Layer 7 of a small transformer language model trained on English Wikipedia (15 layers, counted from 0, width 96).
A neuron adds its activation times its output weights to the MLP's output. To switch it off is to set its activation to zero at one token and run the rest of the model.

Output weights of the MLP neurons that the questions are about. A number n stands for (n - 128) times 0.006.
n23: 114, 101, 135, 111, 82, 101, 97, 111, 120, 129, 134, 127, 84, 146, 122, 119, 194, 168, 113, 89, 106, 199, 115, 202, 130, 125, 173, 138, 104, 162, 107, 109, 164, 138, 123, 154, 171, 74, 96, 78, 149, 134, 169, 136, 153, 120, 180, 169, 129, 144, 121, 108, 107, 147, 113, 138, 141, 167, 120, 138, 149, 123, 97, 113, 105, 97, 109, 86, 66, 95, 95, 125, 187, 132, 171, 162, 119, 108, 124, 156, 98, 161, 167, 117, 109, 106, 113, 109, 102, 126, 162, 147, 115, 123, 102, 156
n27: 96, 164, 173, 33, 145, 94, 87, 120, 118, 110, 142, 120, 152, 95, 154, 169, 123, 147, 139, 111, 132, 113, 140, 106, 105, 116, 101, 151, 119, 102, 148, 170, 104, 99, 97, 129, 94, 115, 119, 172, 196, 148, 125, 140, 144, 102, 93, 168, 123, 90, 173, 143, 102, 131, 145, 132, 149, 103, 169, 109, 105, 136, 164, 101, 95, 114, 140, 153, 143, 100, 130, 106, 139, 115, 120, 100, 96, 165, 118, 147, 91, 177, 198, 132, 179, 112, 137, 153, 135, 97, 117, 150, 154, 155, 115, 125
n32: 188, 191, 138, 124, 134, 127, 139, 141, 104, 88, 155, 45, 92, 107, 76, 162, 212, 112, 114, 122, 110, 111, 89, 115, 169, 104, 167, 70, 111, 137, 146, 128, 114, 108, 88, 171, 175, 184, 82, 105, 159, 169, 160, 132, 148, 146, 104, 155, 59, 129, 74, 166, 145, 126, 108, 116, 122, 124, 94, 81, 110, 110, 145, 72, 148, 153, 181, 115, 81, 137, 106, 95, 172, 133, 118, 172, 124, 107, 102, 161, 155, 156, 162, 190, 124, 135, 95, 136, 83, 155, 184, 113, 167, 98, 79, 108
n76: 135, 144, 134, 138, 127, 109, 135, 85, 155, 118, 128, 145, 200, 128, 112, 101, 151, 150, 151, 184, 123, 114, 109, 146, 136, 121, 132, 101, 116, 130, 108, 189, 125, 152, 107, 144, 124, 124, 76, 116, 133, 145, 111, 128, 136, 103, 173, 105, 126, 75, 162, 139, 138, 108, 119, 136, 136, 146, 148, 134, 56, 184, 107, 126, 81, 104, 169, 110, 82, 118, 144, 102, 106, 87, 102, 181, 93, 146, 61, 136, 144, 132, 157, 126, 112, 215, 120, 146, 134, 95, 150, 134, 156, 144, 157, 109
n113: 111, 117, 159, 143, 149, 129, 175, 200, 183, 118, 197, 107, 94, 103, 160, 78, 113, 131, 89, 148, 178, 15, 92, 118, 106, 127, 73, 89, 142, 137, 61, 183, 191, 113, 96, 102, 7, 37, 131, 141, 82, 156, 121, 148, 149, 145, 128, 84, 159, 71, 121, 86, 199, 78, 140, 70, 97, 86, 129, 138, 120, 96, 147, 147, 104, 204, 104, 188, 197, 144, 76, 121, 155, 94, 96, 154, 92, 73, 112, 167, 111, 149, 53, 149, 105, 180, 219, 169, 166, 179, 149, 68, 187, 118, 177, 174
n134: 143, 171, 100, 88, 165, 92, 155, 146, 119, 135, 129, 112, 112, 98, 123, 114, 125, 174, 140, 119, 98, 141, 147, 95, 149, 144, 150, 150, 151, 153, 128, 121, 130, 114, 133, 110, 112, 109, 115, 148, 145, 130, 114, 165, 151, 166, 129, 114, 119, 103, 126, 154, 128, 118, 114, 132, 119, 143, 140, 49, 124, 93, 153, 142, 76, 145, 97, 139, 144, 114, 146, 128, 172, 106, 50, 147, 166, 135, 152, 154, 117, 115, 117, 188, 161, 105, 93, 160, 115, 150, 114, 146, 158, 35, 118, 100
n144: 140, 121, 137, 70, 163, 156, 93, 118, 91, 90, 173, 112, 129, 112, 184, 107, 116, 175, 131, 117, 156, 130, 100, 147, 104, 116, 105, 91, 129, 137, 125, 180, 133, 123, 86, 68, 114, 109, 143, 181, 185, 125, 77, 136, 122, 84, 132, 176, 113, 145, 208, 122, 123, 98, 112, 143, 87, 148, 130, 120, 108, 95, 149, 110, 150, 95, 108, 150, 159, 81, 174, 130, 122, 152, 157, 85, 121, 106, 118, 126, 145, 154, 135, 149, 200, 102, 143, 110, 133, 119, 106, 168, 129, 101, 119, 152
n146: 132, 162, 77, 162, 165, 87, 143, 148, 134, 149, 131, 137, 123, 116, 109, 148, 120, 90, 152, 86, 119, 123, 85, 108, 114, 104, 97, 104, 71, 107, 151, 189, 100, 108, 91, 141, 147, 155, 112, 126, 160, 122, 69, 77, 119, 167, 148, 127, 145, 143, 99, 171, 154, 82, 164, 33, 163, 169, 100, 124, 160, 152, 75, 145, 146, 127, 147, 154, 134, 157, 148, 167, 119, 144, 105, 166, 79, 103, 129, 74, 98, 142, 141, 159, 130, 89, 131, 135, 138, 140, 112, 122, 141, 165, 171, 149
n173: 178, 100, 97, 144, 86, 144, 175, 101, 123, 120, 124, 125, 72, 133, 85, 151, 142, 95, 172, 120, 143, 123, 100, 115, 126, 120, 103, 146, 127, 114, 129, 154, 166, 136, 100, 170, 100, 96, 109, 125, 203, 158, 133, 150, 136, 182, 129, 100, 174, 57, 177, 152, 94, 125, 120, 139, 140, 124, 207, 88, 88, 110, 49, 83, 137, 189, 126, 110, 113, 76, 105, 116, 92, 115, 125, 95, 114, 106, 108, 193, 99, 134, 116, 151, 146, 92, 68, 163, 165, 135, 184, 131, 171, 108, 146, 170
n183: 120, 131, 114, 135, 143, 83, 118, 107, 124, 57, 186, 136, 112, 72, 176, 89, 76, 127, 94, 112, 127, 134, 145, 157, 105, 132, 184, 173, 158, 145, 160, 149, 108, 104, 132, 139, 140, 153, 143, 130, 128, 112, 128, 133, 122, 94, 119, 126, 98, 125, 140, 119, 111, 103, 131, 194, 116, 135, 115, 150, 86, 111, 186, 135, 159, 136, 138, 113, 86, 123, 127, 135, 146, 100, 162, 118, 106, 102, 137, 137, 87, 159, 147, 164, 185, 130, 134, 122, 155, 124, 165, 69, 75, 106, 148, 100
n216: 114, 144, 150, 116, 124, 107, 101, 124, 152, 155, 117, 137, 136, 133, 138, 146, 119, 122, 131, 124, 140, 112, 129, 132, 140, 127, 115, 128, 138, 123, 120, 108, 160, 106, 139, 150, 134, 109, 126, 136, 143, 119, 128, 127, 144, 132, 135, 103, 132, 148, 130, 120, 118, 126, 151, 120, 130, 120, 105, 119, 127, 111, 142, 147, 143, 138, 120, 141, 190, 165, 103, 100, 107, 113, 154, 136, 132, 91, 106, 148, 105, 125, 122, 133, 100, 136, 86, 130, 121, 135, 135, 129, 139, 146, 117, 150
n255: 151, 125, 117, 81, 108, 175, 124, 103, 134, 170, 101, 153, 107, 163, 142, 83, 135, 135, 123, 114, 122, 146, 148, 167, 167, 122, 82, 111, 81, 116, 130, 153, 110, 149, 139, 127, 136, 142, 128, 147, 140, 97, 110, 101, 107, 115, 141, 141, 130, 80, 160, 146, 137, 168, 138, 127, 154, 145, 122, 141, 171, 133, 108, 140, 163, 114, 97, 112, 152, 120, 152, 174, 69, 141, 137, 135, 113, 113, 143, 131, 130, 108, 130, 132, 129, 103, 81, 132, 109, 145, 100, 121, 106, 151, 161, 108
n264: 125, 157, 150, 138, 147, 97, 109, 103, 127, 137, 114, 127, 118, 183, 149, 125, 97, 117, 125, 147, 152, 121, 135, 127, 143, 153, 121, 124, 148, 129, 135, 106, 129, 81, 121, 147, 105, 124, 112, 134, 108, 128, 137, 127, 157, 147, 120, 105, 111, 148, 107, 116, 112, 103, 140, 112, 136, 141, 117, 122, 71, 140, 147, 122, 146, 137, 115, 117, 149, 169, 123, 82, 147, 104, 146, 130, 130, 98, 141, 149, 128, 159, 88, 130, 119, 147, 120, 145, 168, 171, 130, 152, 121, 107, 117, 119
n276: 163, 148, 81, 132, 159, 119, 135, 153, 169, 85, 127, 151, 178, 136, 125, 123, 117, 133, 128, 118, 109, 120, 142, 164, 89, 119, 142, 167, 135, 144, 135, 114, 109, 147, 148, 133, 104, 91, 95, 87, 170, 93, 122, 157, 163, 133, 108, 92, 141, 101, 132, 130, 113, 173, 99, 138, 64, 111, 144, 117, 76, 115, 149, 104, 133, 98, 206, 125, 118, 194, 98, 120, 148, 108, 135, 100, 152, 93, 122, 201, 131, 146, 135, 149, 151, 125, 152, 98, 95, 164, 134, 118, 81, 78, 151, 116
n284: 103, 103, 134, 154, 148, 110, 178, 148, 140, 157, 158, 121, 67, 99, 114, 149, 153, 95, 113, 77, 139, 136, 54, 176, 43, 152, 143, 135, 145, 104, 147, 91, 155, 117, 120, 150, 127, 65, 138, 132, 101, 182, 126, 111, 153, 131, 152, 113, 160, 89, 102, 161, 86, 113, 112, 141, 101, 139, 168, 109, 106, 115, 75, 149, 111, 136, 158, 112, 130, 152, 112, 168, 119, 27, 122, 113, 134, 155, 175, 147, 147, 129, 127, 61, 166, 176, 78, 206, 117, 173, 88, 178, 148, 135, 121, 133
n358: 161, 174, 155, 163, 135, 115, 122, 75, 126, 112, 156, 110, 135, 96, 109, 100, 132, 105, 117, 104, 123, 130, 110, 166, 145, 97, 81, 140, 143, 190, 140, 98, 169, 169, 126, 84, 115, 42, 162, 163, 97, 198, 113, 201, 140, 139, 108, 114, 104, 131, 165, 84, 127, 83, 172, 52, 80, 156, 108, 94, 144, 209, 93, 115, 63, 123, 124, 152, 89, 110, 118, 88, 107, 114, 166, 174, 108, 126, 147, 173, 182, 118, 128, 114, 184, 70, 176, 140, 130, 134, 86, 113, 135, 98, 154, 182

Each question names a token from some text and the token that comes next. It shows the activations a of the neurons there, in the order above. A number n stands for (n - 128) times 0.019.

Then comes g, the gradient of the next token's log-probability with respect to the MLP's output, scaled to length 1. A neuron's effect is roughly proportional to its activation times (output weights . g). A number n stands for (n - 128) times 0.0035.

"E", then "$"
a: 120, 126, 124, 120, 127, 164, 128, 127, 122, 216, 120, 174, 119, 127, 124, 128
g: 73, 129, 167, 141, 148, 139, 140, 104, 86, 160, 123, 136, 134, 66, 124, 87, 171, 133, 140, 125, 170, 164, 126, 153, 153, 128, 181, 140, 98, 187, 133, 100, 153, 160, 97, 140, 180, 161, 150, 85, 134, 139, 177, 156, 127, 108, 80, 129, 133, 117, 118, 156, 86, 131, 142, 120, 167, 122, 148, 123, 87, 110, 112, 55, 78, 163, 82, 143, 151, 123, 182, 101, 100, 103, 147, 109, 151, 147, 101, 136, 151, 126, 108, 115, 143, 135, 90, 144, 131, 50, 110, 87, 125, 139, 128, 129
Which neuron, switched off, lowers the next token's probability most? n183

" Press", then " Under"
a: 136, 122, 120, 121, 128, 119, 119, 166, 166, 128, 121, 211, 142, 119, 126, 128
g: 52, 124, 118, 65, 129, 152, 116, 169, 111, 169, 149, 167, 182, 123, 129, 141, 143, 122, 147, 100, 168, 101, 168, 81, 152, 139, 108, 98, 114, 159, 100, 127, 155, 141, 87, 64, 164, 114, 118, 112, 83, 110, 146, 148, 122, 117, 127, 110, 143, 126, 96, 148, 134, 188, 138, 150, 114, 104, 113, 93, 97, 133, 136, 163, 113, 195, 118, 113, 85, 111, 191, 135, 175, 137, 111, 122, 76, 141, 182, 140, 110, 137, 108, 112, 153, 111, 122, 114, 122, 108, 126, 82, 140, 160, 149, 174
Which neuron, switched off, raises the next token's probability most? n173

"s", then ","
a: 120, 122, 124, 119, 125, 120, 120, 119, 119, 128, 140, 129, 171, 119, 128, 126
g: 106, 101, 123, 180, 121, 147, 124, 89, 113, 102, 95, 92, 183, 193, 149, 142, 93, 184, 153, 175, 98, 89, 126, 160, 131, 115, 116, 157, 153, 93, 150, 148, 126, 96, 145, 102, 79, 112, 104, 140, 148, 148, 78, 161, 171, 121, 109, 163, 121, 112, 176, 87, 144, 143, 97, 124, 137, 108, 188, 91, 73, 129, 147, 121, 112, 164, 104, 86, 130, 114, 139, 112, 160, 99, 104, 135, 80, 150, 83, 121, 138, 144, 136, 208, 123, 139, 111, 151, 141, 170, 108, 115, 115, 129, 134, 131
Which neuron, switched off, lowers the next token's probability most? n264

"0", then "2"
a: 153, 128, 216, 124, 125, 130, 235, 124, 127, 119, 120, 120, 119, 126, 168, 161
g: 137, 84, 44, 99, 159, 150, 157, 116, 56, 138, 112, 103, 134, 132, 119, 128, 75, 121, 142, 130, 179, 143, 142, 224, 131, 139, 125, 165, 130, 139, 112, 159, 104, 168, 115, 130, 133, 96, 149, 98, 147, 126, 102, 133, 165, 145, 119, 100, 104, 119, 173, 129, 132, 118, 104, 80, 92, 140, 136, 145, 172, 111, 122, 111, 147, 140, 144, 121, 177, 69, 123, 144, 90, 175, 157, 109, 163, 130, 134, 88, 135, 116, 145, 119, 133, 151, 110, 154, 98, 103, 106, 95, 180, 150, 162, 81
Which neuron, switched off, lowers the next token's probability most? n144

" and", then " trans"
a: 122, 135, 144, 124, 120, 123, 120, 129, 145, 119, 135, 149, 120, 156, 124, 125
g: 151, 78, 132, 100, 131, 155, 89, 159, 151, 85, 145, 134, 148, 120, 101, 141, 133, 132, 117, 194, 143, 77, 136, 145, 82, 92, 92, 104, 188, 132, 115, 125, 112, 149, 107, 149, 143, 132, 165, 160, 153, 73, 147, 121, 158, 175, 97, 51, 186, 150, 103, 156, 89, 122, 96, 146, 90, 88, 156, 179, 136, 154, 131, 124, 151, 92, 120, 144, 94, 132, 98, 136, 125, 128, 126, 169, 184, 114, 129, 93, 102, 91, 127, 132, 183, 145, 152, 108, 89, 145, 129, 125, 149, 141, 102, 111
Which neuron, switched off, lowers the next token's probability most? n276

" of", then " Sussex"
a: 119, 156, 133, 123, 122, 124, 125, 123, 122, 124, 120, 198, 122, 121, 121, 120
g: 125, 171, 113, 99, 89, 91, 106, 130, 161, 83, 149, 95, 125, 159, 118, 162, 158, 193, 113, 97, 129, 155, 188, 71, 99, 149, 101, 154, 167, 155, 134, 86, 126, 100, 137, 151, 129, 85, 128, 103, 140, 166, 129, 95, 155, 80, 148, 156, 153, 111, 183, 58, 165, 117, 138, 137, 133, 142, 110, 138, 141, 101, 114, 129, 170, 185, 143, 106, 129, 140, 142, 78, 167, 103, 95, 124, 152, 139, 103, 155, 71, 129, 134, 105, 163, 92, 114, 131, 177, 111, 113, 115, 104, 105, 146, 122
Which neuron, switched off, lowers the next token's probability most? n27

"s", then "ist"
a: 125, 127, 121, 120, 124, 129, 119, 120, 127, 122, 130, 120, 125, 185, 128, 123
g: 156, 130, 111, 173, 140, 156, 164, 134, 135, 126, 156, 147, 80, 108, 131, 148, 112, 113, 158, 133, 121, 126, 140, 97, 166, 148, 118, 140, 87, 118, 140, 133, 145, 103, 137, 82, 133, 119, 129, 123, 136, 166, 200, 75, 121, 113, 74, 123, 112, 139, 106, 61, 127, 132, 179, 104, 73, 78, 102, 167, 110, 95, 140, 86, 121, 107, 129, 84, 114, 137, 102, 137, 197, 149, 152, 177, 130, 143, 141, 71, 115, 105, 176, 154, 159, 124, 157, 96, 124, 126, 92, 198, 163, 109, 141, 127
Which neuron, switched off, lowers the next token's probability most? n76

"de", then " pre"
a: 122, 123, 128, 127, 126, 126, 120, 166, 119, 145, 139, 156, 120, 124, 124, 124
g: 146, 92, 141, 136, 159, 185, 118, 160, 102, 99, 118, 158, 100, 83, 135, 99, 108, 174, 110, 136, 127, 90, 177, 117, 100, 125, 127, 62, 130, 136, 76, 123, 129, 160, 129, 118, 136, 135, 144, 147, 153, 81, 124, 155, 165, 143, 101, 67, 156, 123, 124, 101, 119, 185, 69, 190, 129, 82, 158, 158, 146, 146, 97, 150, 118, 97, 121, 72, 142, 156, 153, 126, 156, 178, 152, 156, 133, 106, 127, 91, 137, 117, 122, 119, 145, 139, 96, 108, 63, 168, 104, 150, 111, 142, 160, 157
Which neuron, switched off, raises the next token's probability most? n146

" Social", then " "
a: 121, 119, 127, 135, 123, 134, 125, 170, 135, 126, 120, 170, 123, 119, 138, 127
g: 145, 113, 160, 141, 168, 161, 115, 156, 110, 72, 132, 144, 121, 164, 142, 142, 187, 108, 129, 123, 112, 134, 101, 175, 173, 104, 148, 177, 112, 150, 133, 198, 90, 66, 127, 136, 138, 193, 119, 146, 165, 131, 138, 112, 118, 93, 89, 98, 131, 132, 128, 144, 96, 124, 124, 105, 188, 200, 128, 157, 115, 143, 120, 118, 99, 81, 102, 130, 122, 120, 100, 121, 160, 176, 140, 114, 100, 124, 104, 89, 88, 126, 105, 105, 83, 131, 123, 84, 104, 101, 112, 119, 83, 163, 136, 176
Which neuron, switched off, lowers the next token's probability most? n146

" been", then " prosecut"
a: 123, 130, 155, 122, 122, 119, 119, 121, 122, 228, 147, 119, 151, 119, 120, 125
g: 101, 162, 136, 67, 116, 141, 129, 141, 136, 162, 183, 127, 86, 132, 118, 162, 93, 138, 110, 82, 184, 137, 86, 141, 166, 129, 145, 172, 133, 152, 137, 106, 128, 140, 141, 100, 127, 156, 161, 99, 98, 104, 119, 157, 86, 116, 159, 102, 148, 122, 179, 53, 136, 136, 75, 147, 128, 130, 138, 115, 151, 128, 144, 85, 142, 80, 123, 119, 135, 109, 74, 96, 95, 157, 153, 160, 183, 139, 143, 86, 141, 89, 119, 126, 112, 181, 127, 160, 127, 89, 99, 174, 167, 94, 111, 158
Which neuron, switched off, raises the next token's probability most? n183

" Director", then " of"
a: 121, 131, 119, 121, 127, 120, 119, 120, 119, 122, 130, 154, 204, 124, 120, 124
g: 158, 154, 144, 89, 120, 113, 124, 111, 75, 138, 180, 173, 143, 111, 95, 125, 151, 135, 100, 94, 121, 123, 93, 113, 136, 209, 148, 89, 113, 145, 131, 125, 93, 134, 130, 134, 135, 112, 145, 174, 215, 150, 111, 71, 163, 96, 150, 165, 106, 119, 115, 128, 133, 80, 163, 176, 68, 201, 144, 141, 138, 126, 124, 133, 82, 73, 113, 150, 136, 113, 137, 163, 161, 132, 104, 140, 134, 84, 129, 117, 134, 82, 129, 132, 95, 143, 115, 155, 100, 139, 120, 108, 129, 140, 90, 155
Which neuron, switched off, raises the next token's probability most? n264

" discussion", then " has"
a: 121, 120, 119, 119, 124, 127, 162, 119, 124, 133, 148, 120, 159, 120, 119, 128
g: 110, 182, 106, 131, 161, 112, 167, 180, 162, 130, 146, 166, 114, 138, 160, 148, 107, 102, 133, 125, 123, 145, 116, 143, 122, 129, 126, 107, 131, 85, 139, 182, 81, 112, 89, 85, 124, 137, 145, 132, 147, 101, 111, 145, 220, 147, 131, 61, 114, 127, 143, 114, 114, 107, 127, 136, 151, 152, 199, 172, 84, 175, 127, 158, 98, 125, 126, 107, 112, 77, 150, 104, 97, 79, 101, 129, 110, 166, 106, 131, 129, 131, 110, 105, 159, 166, 153, 146, 101, 81, 109, 91, 135, 115, 166, 76
Which neuron, switched off, raises the next token's probability most? n76

"bil", then "ities"
a: 119, 120, 128, 127, 128, 127, 120, 161, 130, 123, 130, 164, 120, 120, 121, 120
g: 96, 158, 140, 132, 82, 136, 110, 141, 115, 147, 135, 175, 142, 79, 103, 134, 156, 132, 164, 179, 204, 159, 90, 117, 183, 149, 105, 96, 116, 138, 172, 138, 111, 80, 74, 153, 149, 164, 69, 141, 146, 118, 135, 167, 127, 108, 169, 134, 119, 128, 135, 114, 181, 116, 167, 113, 90, 123, 133, 144, 91, 160, 108, 110, 114, 116, 83, 98, 112, 103, 153, 126, 144, 105, 131, 168, 117, 92, 80, 119, 117, 113, 166, 129, 155, 97, 136, 124, 143, 64, 177, 72, 120, 134, 153, 125
Which neuron, switched off, lowers the next token's probability most? n146

" officer", then " before"
a: 121, 120, 127, 124, 128, 124, 123, 152, 132, 157, 126, 153, 177, 120, 120, 121
g: 122, 97, 111, 101, 154, 137, 100, 115, 120, 131, 173, 150, 142, 89, 117, 179, 107, 129, 86, 99, 105, 158, 116, 134, 110, 137, 193, 151, 132, 174, 169, 138, 139, 129, 131, 103, 94, 126, 153, 128, 163, 140, 135, 152, 107, 108, 111, 151, 114, 130, 176, 171, 120, 195, 120, 164, 86, 117, 92, 137, 95, 96, 148, 131, 100, 159, 171, 107, 108, 112, 175, 135, 111, 90, 96, 167, 83, 103, 145, 136, 59, 192, 155, 101, 114, 145, 142, 110, 93, 116, 82, 145, 185, 107, 124, 85
Which neuron, switched off, raises the next token's probability most? n264

" thousand", then "s"
a: 123, 126, 248, 126, 126, 167, 147, 125, 127, 119, 119, 119, 119, 125, 128, 125
g: 180, 104, 143, 153, 133, 120, 135, 47, 140, 128, 115, 50, 142, 127, 133, 142, 119, 159, 95, 158, 132, 152, 161, 166, 145, 130, 116, 107, 148, 160, 140, 103, 127, 73, 149, 125, 124, 114, 101, 108, 100, 150, 95, 151, 97, 164, 136, 183, 71, 97, 111, 133, 170, 80, 159, 119, 154, 122, 107, 81, 94, 104, 146, 122, 155, 120, 100, 126, 113, 91, 154, 150, 123, 147, 165, 169, 124, 113, 156, 89, 134, 105, 167, 196, 170, 138, 136, 62, 155, 162, 122, 114, 127, 114, 100, 145
Which neuron, switched off, lowers the next token's probability most? n32

" F", then "ix"
a: 147, 120, 121, 144, 120, 121, 119, 122, 119, 125, 126, 182, 122, 120, 120, 121
g: 122, 142, 101, 140, 133, 121, 170, 83, 157, 133, 63, 145, 177, 94, 157, 122, 141, 47, 153, 110, 138, 101, 123, 124, 153, 93, 86, 56, 133, 51, 95, 162, 144, 118, 153, 142, 129, 127, 183, 81, 132, 165, 152, 114, 101, 157, 154, 126, 121, 141, 113, 115, 129, 154, 126, 155, 118, 116, 128, 148, 109, 187, 158, 150, 125, 152, 155, 176, 71, 114, 141, 150, 101, 169, 115, 123, 112, 84, 155, 131, 78, 86, 151, 124, 128, 121, 149, 151, 108, 125, 106, 143, 162, 110, 161, 141
Which two neurons, each switched off alone, lower its probability most, in order? n255, n76

" is", then " that"
a: 119, 132, 123, 125, 126, 120, 119, 122, 120, 212, 172, 119, 174, 124, 125, 128
g: 93, 162, 157, 150, 171, 95, 53, 117, 126, 91, 166, 123, 147, 144, 167, 107, 182, 108, 95, 133, 104, 83, 104, 163, 154, 142, 115, 119, 125, 72, 119, 110, 156, 92, 124, 124, 74, 167, 141, 174, 148, 181, 109, 163, 120, 111, 69, 163, 71, 116, 153, 157, 154, 114, 103, 95, 151, 133, 112, 150, 59, 146, 111, 86, 165, 118, 182, 103, 142, 124, 113, 131, 148, 121, 110, 157, 96, 133, 137, 117, 146, 171, 138, 132, 106, 108, 131, 102, 146, 131, 175, 149, 125, 129, 154, 130
Which two neurons, each switched off alone, lower its probability most, in order? n183, n264

"7", then ")."
a: 121, 126, 128, 121, 121, 123, 124, 157, 127, 130, 123, 145, 119, 123, 123, 185
g: 140, 85, 104, 110, 123, 121, 130, 139, 135, 136, 89, 178, 92, 132, 111, 95, 123, 40, 91, 166, 165, 143, 165, 108, 140, 86, 146, 121, 127, 185, 128, 143, 147, 178, 131, 165, 101, 117, 94, 167, 161, 117, 131, 134, 118, 117, 141, 204, 146, 131, 106, 130, 71, 118, 158, 112, 139, 146, 112, 157, 151, 143, 98, 152, 126, 154, 91, 94, 72, 153, 140, 103, 131, 155, 127, 106, 142, 133, 147, 93, 141, 173, 137, 126, 118, 65, 90, 115, 113, 144, 114, 132, 173, 135, 72, 184
Which neuron, switched off, lowers the next token's probability most? n358

" a", then " trust"
a: 128, 119, 127, 123, 175, 121, 119, 125, 121, 120, 131, 121, 123, 121, 120, 119
g: 116, 125, 121, 56, 123, 68, 133, 117, 142, 157, 211, 139, 90, 166, 109, 167, 91, 92, 99, 104, 170, 121, 116, 159, 178, 127, 140, 111, 145, 141, 165, 138, 136, 153, 146, 127, 110, 150, 140, 112, 133, 78, 134, 132, 142, 126, 138, 143, 131, 143, 143, 137, 112, 128, 85, 79, 151, 123, 68, 184, 93, 144, 146, 126, 122, 70, 89, 112, 120, 125, 107, 92, 133, 139, 155, 193, 123, 174, 116, 149, 179, 108, 143, 123, 114, 102, 118, 96, 189, 102, 99, 174, 110, 139, 105, 137
Which neuron, switched off, raises the next token's probability most? n113

" a", then " former"
a: 126, 120, 119, 122, 193, 119, 120, 125, 121, 120, 125, 120, 119, 121, 119, 122
g: 125, 145, 161, 110, 162, 100, 121, 182, 123, 115, 69, 130, 87, 153, 134, 99, 113, 141, 108, 154, 151, 121, 69, 110, 103, 142, 124, 124, 154, 137, 145, 180, 142, 175, 101, 98, 143, 145, 97, 107, 114, 132, 136, 100, 132, 170, 134, 105, 164, 129, 142, 192, 187, 124, 149, 76, 87, 91, 108, 114, 95, 115, 85, 98, 156, 133, 139, 114, 122, 139, 113, 148, 122, 141, 103, 129, 152, 128, 154, 126, 165, 100, 120, 110, 200, 98, 112, 142, 152, 77, 116, 222, 147, 143, 113, 76
Which neuron, switched off, lowers the next token's probability most? n113

" access", then "."
a: 119, 119, 123, 122, 126, 171, 127, 119, 123, 121, 119, 119, 120, 119, 128, 128
g: 142, 121, 100, 160, 105, 136, 126, 115, 132, 136, 170, 91, 88, 146, 137, 131, 134, 172, 111, 159, 82, 113, 134, 184, 101, 98, 122, 151, 135, 107, 128, 98, 104, 133, 140, 127, 101, 96, 136, 103, 177, 138, 114, 111, 103, 115, 133, 164, 154, 148, 153, 83, 95, 124, 131, 86, 117, 154, 188, 126, 131, 100, 128, 139, 67, 210, 101, 71, 85, 171, 99, 138, 112, 139, 126, 118, 71, 102, 141, 146, 130, 151, 140, 203, 108, 124, 112, 134, 152, 165, 206, 141, 161, 101, 124, 126
Which neuron, switched off, lowers the next token's probability most? n134

"th", then "res"
a: 122, 121, 126, 121, 121, 119, 122, 119, 125, 240, 119, 141, 123, 120, 121, 127
g: 122, 140, 99, 113, 112, 104, 70, 135, 165, 151, 65, 125, 124, 83, 151, 153, 122, 191, 131, 152, 120, 162, 154, 156, 131, 96, 131, 130, 121, 91, 160, 168, 118, 135, 144, 153, 125, 129, 78, 136, 99, 111, 194, 144, 82, 158, 148, 136, 55, 103, 136, 126, 153, 135, 105, 148, 140, 75, 150, 95, 109, 155, 136, 94, 70, 113, 101, 121, 74, 99, 175, 142, 124, 112, 89, 199, 110, 165, 114, 144, 155, 104, 152, 131, 140, 90, 135, 133, 155, 171, 124, 127, 141, 141, 130, 169
Which neuron, switched off, lowers the next token's probability most? n113

"Z", then "C"
a: 149, 126, 125, 124, 125, 122, 125, 137, 138, 120, 126, 196, 128, 132, 119, 127
g: 105, 77, 142, 123, 157, 94, 62, 150, 88, 84, 135, 132, 122, 115, 79, 121, 121, 103, 130, 122, 155, 116, 75, 126, 104, 121, 164, 125, 146, 104, 105, 121, 131, 102, 115, 98, 118, 155, 165, 165, 128, 77, 162, 154, 194, 95, 85, 112, 97, 98, 135, 165, 168, 158, 114, 155, 134, 132, 178, 142, 123, 93, 119, 105, 163, 211, 97, 124, 108, 137, 140, 122, 119, 166, 149, 114, 92, 135, 121, 99, 142, 159, 153, 138, 121, 134, 126, 177, 196, 127, 113, 182, 95, 129, 141, 161
Which neuron, switched off, raises the next token's probability most? n255

" former", then " pupil"
a: 121, 130, 119, 120, 125, 126, 122, 119, 119, 119, 125, 160, 131, 127, 119, 120
g: 115, 140, 84, 88, 124, 158, 154, 54, 159, 106, 157, 109, 122, 173, 147, 102, 147, 110, 166, 124, 114, 140, 193, 137, 129, 159, 104, 128, 132, 128, 168, 139, 174, 140, 141, 140, 135, 107, 95, 124, 103, 95, 142, 101, 136, 145, 125, 150, 141, 108, 109, 134, 90, 169, 133, 143, 170, 210, 135, 148, 116, 139, 112, 148, 122, 158, 133, 131, 114, 135, 134, 101, 156, 98, 164, 85, 79, 126, 99, 128, 126, 137, 126, 118, 69, 64, 117, 119, 93, 179, 69, 63, 131, 128, 184, 134
Which neuron, switched off, lowers the next token's probability most? n255

" Great", then "er"
a: 123, 121, 127, 122, 127, 119, 125, 193, 123, 127, 122, 155, 120, 121, 151, 126
g: 156, 138, 104, 105, 109, 117, 107, 97, 141, 142, 154, 122, 111, 97, 150, 154, 165, 114, 107, 138, 92, 112, 114, 158, 122, 217, 63, 162, 101, 76, 140, 142, 116, 131, 65, 149, 116, 94, 142, 131, 152, 143, 150, 125, 117, 151, 184, 116, 121, 109, 116, 153, 116, 108, 109, 110, 159, 154, 118, 117, 125, 79, 157, 153, 90, 86, 136, 166, 150, 111, 155, 123, 122, 140, 149, 131, 105, 199, 127, 155, 202, 140, 128, 146, 120, 156, 95, 90, 101, 113, 125, 191, 138, 91, 66, 128
Which neuron, switched off, lowers the next token's probability most? n284

" for", then "um"
a: 126, 189, 122, 125, 126, 129, 122, 120, 121, 122, 130, 122, 119, 123, 134, 127
g: 157, 154, 149, 164, 122, 166, 114, 199, 184, 153, 106, 75, 175, 108, 147, 89, 152, 148, 181, 147, 142, 157, 180, 113, 161, 148, 143, 96, 133, 119, 117, 85, 131, 84, 121, 100, 95, 110, 134, 110, 134, 135, 111, 159, 155, 131, 97, 134, 123, 120, 103, 56, 68, 116, 100, 85, 106, 151, 125, 162, 122, 71, 129, 168, 167, 102, 147, 145, 113, 154, 156, 141, 111, 126, 179, 138, 121, 116, 117, 151, 97, 140, 148, 155, 133, 127, 115, 109, 104, 127, 113, 80, 92, 69, 113, 151
Which neuron, switched off, raises the next token's probability most? n27